Layer 9 of a small transformer language model trained on English Wikipedia (20 layers, counted from 0, width 96). Numbers have three digits each and are written without spaces.
A neuron's activation on a vector x is GELU(weights . x + bias), where the dot is the dot product.
The model reads these tokens: "hn" "om" " P" "en" "h" "," " X" "ion" "g" " said" " that" " the" " European" " Union" " sh" "ould" " not" " ex" "pl" "o" "it" " C" "amb" "od" "ia" "'s" " polit" "ical" " s" "it" "u"

The vector x that enters this layer's MLP at each token. A number n stands for (n - 500) times 0.011.
0 "hn": 521583451527491528577528532483592385591445393462498548247483745407506570550385560618466475351341504496497562295595718358467431567453543534439661483564369424308441469491450484558552482407434459364602489394587669419534573431655332594534464467492525632402536618542544434407566607633489485560
1 "om": 497501554475456488499491611575724378657466528475578512275475752486387456412391530587384564395509508509407611314511727563396461553500514449381546448492447412427391434377411559582475402331555660485660581392533571450415373587565511470555450408490481558405534440553620533526596447490435612403
2 " P": 506494462551478588494393548548688454679541438540565472429507493450514372580383577660419553404476501510445620414522858584399379522466531371539459518517440248397442418390396567506471458378488493371724634509618524491484385536530443487549488489392569568376608462618474578420540495412518514384
3 "en": 331523562593538522457597553575680407688523522473603559220498711431376488470434451497403581360490521482434580312558626561342394440433588535408407469488500413491378500339488555458503410417426597582699467569687564555423380434612483557451429447390524510404535448448514601598556391509521540568
4 "h": 539451553543457496495562555615640499666521412486428592186578651544535465633364463543389462406525414484504578434490736614337364529412743505359473566593376345507374389400537581420539445409482540621658504548561548565442356541539417499595476398419443385315618462461490522574594505364453498543
5 ",": 492555475569464537397511576549549503712436456469506599315422560511535521533452499521444590392465487474486537365527654471409491477460550491463455439500561460389406419438556497433530477490565564489710524536634555522460353561626027529543486426499571473339586489618491533486507519410473515502
6 " X": 543446539535482477615532576578635525663463526541462619373407475394535405548451441465462537430417501541419527326532872501348404474456489577424548427475417399414382290407422628496541372502336495520663494627617489583482424495566441375569525505403632721352564533521439615399504436396586510652
7 "ion": 507551461561485426539500607596619370712413496492409564362464724464487426443461510471419565421529478534428581225486525512359306496406563493391423503407437330459377420385486527528468390403457496491722510629599528590501388554544456569427504619468569500495632384553607498585631537419589601537
8 "g": 504448496601559548513577551651696432657553603381521537352485736481388449480496367529370553457545477512442488487545733514397339464384612523463464447555439318444329322386487574467557343465501599586700547601582543470412373453567451430472443381456485363320608383594618552500482442365511524544
9 " said": 421506474549490517634386590486488503716389616604430571292458463349416318502434503431452483469473492522651550275538616419376469483361642541483458455571529522387304363469544522415564578464299488458691530686569553441475485443574419466511482346697618521427576527633568562491552611445468564552
10 " that": 508479478526478420619469616547601524694382536658485544240480451441466409477362425537476537465489489553552551268552576468405488464390592450499464408536385475467353475466431504607509511550421486486699567611606518553455407441491154501563540344681558437404559506626596593487494579463452615611
11 " the": 482631565514505483606517575554625453686504426470518479237531432422499485535430437524412603386403529555414563348480722573414428468422520482468450503524297509481337679448410573464446454447450473468693585490693538573497438430516147510486537473651433492501621401524551540476527537493443616579
12 " European": 396536463586556457694606583604517505698627486444510509235555553444510404476433411621378445404392464531497651199435528402465416478377372432496479468542499528416538545354434492557402610425434519520674459573761507581458370544521426462412630580465530648524583380578495658513606466303509584475
13 " Union": 519529491574531505588697581608442427686520472543476544276432617466422493380421457494388517433530436528452595192347559443453391523390372483547576400458448458410428575279379513580459481455417501519677402549793516626471479609529453521437532495499594693520651429529488642481575450354517612500
14 " sh": 484481659513508638604448554640661349689581464597362505366430489406440499632476571517384399494491371524546460470652619564382379442371461474372556682463432462455459466382346539251510359529449467518729502446615514556503444599550401532507498516696440355215559437581529503560567603326479498599
15 "ould": 487512576644416519569479557542616402688491441526566551246435507450326407437581590432389469431452437578402435342698556512294480517488586533376484685492445496361452511494436519422487504563526553644703463619578523496505481534551419433362504254566662479333464291607564634512570518396323570525
16 " not": 382622496512476520457517552512555379701432494559525510338486507396310403404533508471426451427433408528364618352618575407384411466428603600483479470479562409458398621472378639397466541559419507643717516511670549594435496615517458440332557207749626471373521379617578556474618629447409622524
17 " ex": 629359552551447567539473597616521567679502586508603367297462457489451449451371552581384513415507459458385407390449583413364418598298467474576409567631580501527442590466299575407475545544427382542714545446557513664327440633523352482537498425684498508321467487596549561475752515498340470586
18 "pl": 504531667503530671607439530621621413667527477614510394273561660440466529449519475563269593481526445355451546482701650414405381457352531515374412467470498391520256508297323556458445382337485421534670542564492538534388502684501458587552455532559527555386539427505518489538592534375531594502
19 "o": 462555527553555509369548561534571542647528490558425427228456717427491514435429355584399543361543384583472593307480698488422341544307512447479401591415485522544322491420291616570513347483428570701752566482564493667458535544494470493524489420549535573415492383508527539471564449435581536439
20 "it": 492645517483525554507396610590505453649567500559565423238501674456439571524370342573340611480503501503548623351602576388307375386300518406372407507476578367494289521411393513423473452497562561668719643576623590646488397482440597448419529468552524520433554428574549419509450480361558516533
21 " C": 537541458553503496505419549556564523655578519507422455340477346508544475626376394526395516388455540494515526452542751560480232541351487433529369545568450234480434551371239570647464552496573535476722522532758539522472514580482420406498537437514451642415612423665440582542536431367561493500
22 "amb": 578538572551567452721475609574607465610452516449488551203645647518633357595380397503281490472385476558592615387486667480385395483371568384414541518422464481474266473424512531476517531489477476532712498677450525587493334508503520447387485527508503558378609249609498528623568422378402441530
23 "od": 562494564531598553577524594599547481630442493572515545184461640382484399550463415464393582461338477521546633343617611424426346589490544527410518407403486399537223552411457554391494413419620573596692512560436646611475380529528619389476419390508534553383607299609456539542516320375447551595
24 "ia": 478582551573544444462517578549543577654518470480424523190398666522595344470427433523398495330444392637542497184392576480469313569517548501457477526462491568515426444384394586568498482461434538606749486448676512549508443539548426476466488470536602624460550378589528556594572462311431532540
25 "'s": 416539542519532456556514561486618543651478520482500522305579429545432417499475464562427457368426492633497480177545619499479414453426560507503424528527369506449393562429444523548459537428514457511767523516722538652443514551512167539379616562697466424465603438457573439542600581394434533510
26 " polit": 467562489500582392623580566555424426652566644541450419491524480508438474559372498634317556491335482525574689361509536434395432549271400564505524342537597491493506665283480578398474453490402424532671601567704607697345489686593524491427401425578460433361593359598527421469453448251543540572
27 "ical": 472521478489592463633484611602532452615521499416525539310543561536521454481412404516373522405411470659455454202513427410411282558423505467452344548583439501469501494388463446565495618440634559500741616572696590587473384543455269401343670599592475529500606423586519443530668467362450575470
28 " s": 540441508509504602424534497651461564657598591489560479321463489455458487327495647590432477336438460545440461416656619524398496526442462478470496550563461389424456614430372636324508443476483462466781547472735416555429578581438416440554461513704461525217613449600616498433625503238457456450
29 "it": 509660530477523554482407588593497443620576508573552430231514661458423570526363402576351614490490517510512591351596573382311382376322534410367430499466605367454293533389431503385471448519556552671747651602641598631489392504441600466414537463534526514422556427555551420510471450338580509537
30 "u": 625525552524559538423549571598594592612562506634421464180428687375463460360394395490352593356441432601544525390438706566451316547358537492390527489615540593570354397444396494438569423474453564616745551541483515539453472470499555493540607432460451591382594342549460500566500397380535389484

Each question shows the input weights of one neuron of the MLP. A number n stands for (n - 500) times 0.0013.

n33 (bias -0.040): 513646563389645378473467352615739494508538186441565549561431381629543442681568500385435455508509540327530273756651497500506602631683487561440546561484414468378509531465417670533476506512615370313417454659509497539518403608486477469497379535503301324595494425364545590336529534512590403480
On which token does it fire most? 14 " sh"

n353 (bias 0.013): 621373366465444535401458624634538650472454507486575467599392439514556512413518430550545589578471682511556622411396564251448613430531485572488383479454505516413546518484517520577493488567456458520500464505449458495544570460467480491486455500326430431554277493586659644486543540604411473595
On which two tokens does it fire most, strongest first? 17 " ex", 10 " that"

n196 (bias -0.025): 370447587580469518500503428473566530418406427467503676508723432381484503248491453242542547520618630520385369463441575650482528497410506491406284570494497478245633456511574511529300611479703447520480527524335397372433567491539569604559396698214365476491518518524647525559579545546484515648
On which two tokens does it fire most, strongest first? 7 "ion", 3 "en"

n283 (bias -0.106): 415478576557500389288339503637569637641347479386589442522389509474507564507461666625778671286597394266371410510546296500724553537581667421693749487586465590493587519647657549474510702559519612500491551448467673327604460466407395486531503325543494246620558472510450407476276407557657448400
On which token does it fire most, and how strongly? 5 ",", at about 0.53

n79 (bias -0.128): 484517551547482538449495559492540475466505468511404469446495593455509531421365538493412574482543422432598408520560416523458511436502427535486526495456436551457534426480491603575591644555490400522547535464394489465402517474403528420386518430480467489675523500516478482507547461503535509466
On which two tokens does it fire most, strongest first? 30 "u", 19 "o"

n29 (bias -0.082): 557493472542385440481541662331436506523461582607475429613458529585604399308454460656635418475562561562514476565513506367605606611438347483520469661212480485443487435411563750548515324607224262430511526526322608524484674388548604331429558556550594487553301572400323503468442567691681383434
On which token does it fire most? 19 "o"

n64 (bias -0.098): 510630522515362445519567477438693428602517231566669658503550425447514387384534522414487551539642542472525507619619447349519402539682551466593566384661632512455593500571480599566415564691518482423272308404386649338327644448377521490412526377585250323453279247543538452317540640478425563454
On which token does it fire most? 16 " not"

n141 (bias -0.032): 466461431479420586502455464494475475457420566528735507498416600419574575580531328449569505536549484315567587460464423395530469491450452604554547566437529584525333487500572553597504610449394387609457461481511545386400543530352521461456340533493507507650359399512411440568373470547471455505
On which token does it fire most? 20 "it"

n184 (bias -0.057): 604532400466363599635631685412497667560633497418806414533512494546386611586456575479543426552598612523759321471450412573530459518542506446425526288528396551416568542584399607559413563356293343391398518442512582436381617567398520430542403519519376546403430475433347541335471430470703624572
Its three highest activations, in order, are on tokens 26 " polit", 17 " ex", 0 "hn"

n65 (bias -0.036): 519531614428485358495448528442355700526418462465613418389473579541509429413379554632720429578473481544546312518472428438641417553635500539440369640443414528337462527418531622652580719489485651538523433516375512489589658436493448487425401672522589492574516489446381553616398377477553467465
Its three highest activations, in order, are on tokens 24 "ia", 27 "ical", 25 "'s"

n113 (bias -0.089): 483483361232534859494376415473719666456576613598516438429371536478595465493425496493484545623507481384647469469483385378410803298342385582337420660467527558340424278562595621521625665493445482663418373418538497424663503529463615601451389603572491474648363467536500466478531536576486583405
Its three highest activations, in order, are on tokens 9 " said", 20 "it", 29 "it"

n139 (bias -0.048): 244574437511506364560422575338429614599306550469618383575500534576424542661500580472731485474450387423712577527535345339555544539378730352516523370596414572385525534523663602516450420481440638442560405562455517364346560485584463521380374720600561568627494431543482622333488500470766594390
On which token does it fire most? 9 " said"

n284 (bias -0.082): 558807625509512652557671532506586500482322500530481410524423542491507419262472556413487564636553510532596538513681494420500422578440435431662440506347408426442490291688658594489427452756632556463519582363247460389306733392593695349507384702490553576453513510391305342390384464407493473564
On which token does it fire most? 23 "od"

n89 (bias -0.066): 428522550397446565485530652407521512651266389461616605598607436557484563320544830576491612443546497439643630587403478564497428437484541506429458366470390489301414372558711572283581491512534409523411485512383635503462666518340517386609421543295540318475590555409301531518359464491569592529
On which two tokens does it fire most, strongest first? 4 "h", 5 ","

n325 (bias -0.023): 579426478598493493505401568532559439484521552421570545473479514567604458455519586390586505522500467383503617427447468584482628363435337431575546512474505495552510465486713543427434432431498505541547528531493455473718602538576493374442368629609469571505358763368429342510243432443548634555
On which token does it fire most, and how strongly? 6 " X", at about 0.15

n272 (bias -0.094): 596463604492542447523445495519524372529467567622560603481602568480819418463235510503580471490690447552663447448614390368559460357532401472506636591548315567444533404624398418643457617587472394475427678455237539503451453601341544453447497406565387524687574436637419404456652565613516431339
Its three highest activations, in order, are on tokens 22 "amb", 27 "ical", 10 " that"

n217 (bias -0.148): 511552596515497450433520578416538444457549493528442485428472456466461480517494551526490564563601481507555535562517508573516537420480532494463526466528523458453432496475471566540453542519501459554557512490387528495443546509480558410488472527502462496617442456520569544534537490398494432520
On which token does it fire most? 29 "it"

n368 (bias -0.083): 473637539411593433462594552492540401538402578577573362433678620484491589509391443572480536403546418306622327527653513537517532478473571494407464400577365566592613429551668457622413409334593431358481489603409423551519514494517616523582264407470543551593257465611555379567441741566678561445
Its three highest activations, in order, are on tokens 18 "pl", 0 "hn", 1 "om"

n153 (bias -0.064): 513453217438500566426751648590516436543634513474611615514416397622438472554365507484683393445562631531697624528680512561525583374703640443408387402545351479437572535631503543527288513474461341397422379636444401331560497538435548353670352402664470439596558445352323567468491381503624441257
On which token does it fire most? 2 " P"

n361 (bias -0.085): 351526361381431497399599548384442506544456481417594468555420593619461365391462500466805587416401464574687321459557409451506450542395586363456630578500475634512522317547414683686482617429546257335446530559613705368491539582508407430442384494624561555651619637549479363497387543583643388497
On which token does it fire most? 0 "hn"

n307 (bias -0.083): 397593525291354585522435500388580618540587471388488527557465401554661362537436704432513456470613358334503386745553408426623398390640688357614595419580286530556746450509354663630592698487577497536529484477302512510575631538492530386446395360560494564431729610513522384378545452342636374531
On which token does it fire most, and how strongly? 21 " C", at about 0.48

n269 (bias 0.020): 593531504478698521502525578606556411439452481551600444561470615492525458536473569560564560547336470455537516463409444350405590592571451567598491609485471474498437478508513512536539588434512510593468424530475482401546594369491567364519536472553498462454481483506296325534468521440582522396
On which two tokens does it fire most, strongest first? 23 "od", 0 "hn"

n319 (bias -0.073): 572410635448427379251429512439503561579437492465490633589679274536437600576459672340546623479497681423563368541433546492447644550630642480505434345530525590605503515390525518374451461619495505472462511579510527500503576609425453473564495700402497339464481680403552481442487420466553470396
On which token does it fire most? 5 ","

n367 (bias -0.108): 527655740384542725469289391520523449509418411555552510517653604754410484406512645539413598494630500373656334661684491513650500468697537497526503696422420503421441346423634482676380507331512412445459413321300542429658668625438509538506377612567424445374420507406450483421384629456440595364
On which token does it fire most, and how strongly? 18 "pl", at about 2.5

n98 (bias -0.032): 553517380493613577438505514554575503416642413632667514493435559497812492528691473481540518498511503516549404412441338219641572593535433604497483384562550518429314428375614492454487595554472510553403535495544625506492553511493505297428473459548604602588546423492487690545347487584573522529
On which token does it fire most, and how strongly? 23 "od", at about 1.1

n87 (bias -0.068): 552517519582296489406473440447536619607429557422575620460689454397599420663390563359592565352393503452572447398462437492566489522452566439574684358634405604445463382542425558512599656520568563563460370415411666292587508442439544525458550537392487277506689622556449535330518584560500460500
On which token does it fire most? 0 "hn"

n128 (bias -0.053): 561460577552467755363463523545497388482479461550531361479646516584696659417556500444674362487536518455446519418436455518611536358285360589726780332464457481402671508503665578532404390562511607506455482521557602478468471462505623245609509422411575506446412674362565613575626468583445542484
On which token does it fire most, and how strongly? 13 " Union", at about 0.32

n371 (bias -0.051): 359491463389485513505662453365615630507547326462500592478544488536433612449570742352582457495445603495547494435435576601648458396360503446506494382257553546479575480456658565398669629440584490407390454307513538554330529562562503514524522581386451394492598395631429384583469639399432544418
Its three highest activations, in order, are on tokens 5 ",", 25 "'s", 26 " polit"

n55 (bias -0.045): 572547601426474514648442548484771510580313345497513624462690401526608534500640578595559486548633603423496413637612541374751661066578514496564674671601590497452595331569370484704427554493490363310523348570274403431544514314457574493361629369547500347532542334396386450322513562453370535391
On which token does it fire most, and how strongly? 15 "ould", at about 0.19

n380 (bias -0.067): 534417522451385412574529440353520362556409547553684726607594227466617650452437519633728419404617438328436746656428452254497517419575445500574666373530585550532698536607469522355544527450432308541589467360458555503338623533535589457404401658455503424551563540358337600269694540477493654525
On which token does it fire most? 26 " polit"

n180 (bias -0.069): 636475418416418586425526526534649675464462589392577585506650587797616513338468534493618563413435433370518486500374512307543618533370503493621478719348503481285438432647342647518445524673421554487517513241520616589569536570476587534291395686366573584562389641203321405364625372533591627307
On which token does it fire most? 19 "o"

n345 (bias 0.004): 468303409620462552387555522486345508446386570316439588493307540541590508519534554541579661598454457554560575556376523385497615375544676598482598340623511379423485418488371635489471463607396448519468427500448540575530502497473618477376447490378447536516419500485542334500654543490556619571
On which token does it fire most? 6 " X"

n13 (bias -0.063): 578465524344474634379679389432450622500669630519620541402573462563580429471271643556492451569716503473449421492431470578429526388479359448523541361375560697388635526426503463645449483536547282395372483534481614573321584448456513528544528610445450422543470619600505491579592575441460441521
On which token does it fire most? 17 " ex"

n366 (bias -0.079): 469483513537412529536550433565492441457503372548464401626633429607491540416490596600548445454562340600488640554300471379545627487322558416347569576503503525316606527503725586365359403589300447503509319522490485514592624431488525484569489522478409473539516514457585425650497591531670633700
On which token does it fire most? 14 " sh"

n103 (bias -0.060): 459807568347351235464733500422528442497475550561485529638478469471585729580477796599411632576537539494375487476586472389485673617454548497584552413534535583344634477468649506451515604703497503425492463543509486420335599610374503409546494662481425411365445363479417484407375381568452699543
On which token does it fire most? 26 " polit"

n49 (bias -0.083): 371572460449658706533406581506752476509497577524431493668608538526511744702688686462596540535403264424618280457425404479422486547489471468465577490410358577426378453493814520423325418424683262438329476563457683323419557466470561531706548535597438410514603630493370325625386514634647584340
On which token does it fire most? 14 " sh"

n172 (bias -0.032): 515428452516544604381445504625478512496470515535632453400512660481767551322365375582493625597453502540497477493520542431388589391426495621425487541490520528432447518451395549661547561545649417581388493577400537430433425480422516382453483530608547478680387495512498362502353517610546495449
On which token does it fire most? 20 "it"

n297 (bias -0.030): 404517393448425530452652543447441594500490308469617376453500519558660609522561481452479493445641418511398265457586553495357585456581500552416596570462466531498517491641559536409525493609487328609500474457436432525479595575430452423486519372453489590619495618495502449500480524606350450607
Its three highest activations, in order, are on tokens 15 "ould", 17 " ex", 0 "hn"

n230 (bias -0.001): 426558424536368582565572576492375512477481535468445536540442576504715339548551386558611507459346470531574587400321469546566617430423529543571564604512383457455603421533490546505513419426401576592618571463428506495525466502409635548396438481428555521564500519412451428464458415628558641448
On which token does it fire most? 24 "ia"

n95 (bias -0.123): 458500437543518675575549698497444484578398456538617533576456345621574525618578479557556473561393466422654497701649407443506593565453377451841543521478497462442449491562267592400440645591433278326550575333352648316366521441547668416600503487526385284564391408428482526445417659427438427554
Its three highest activations, in order, are on tokens 17 " ex", 14 " sh", 26 " polit"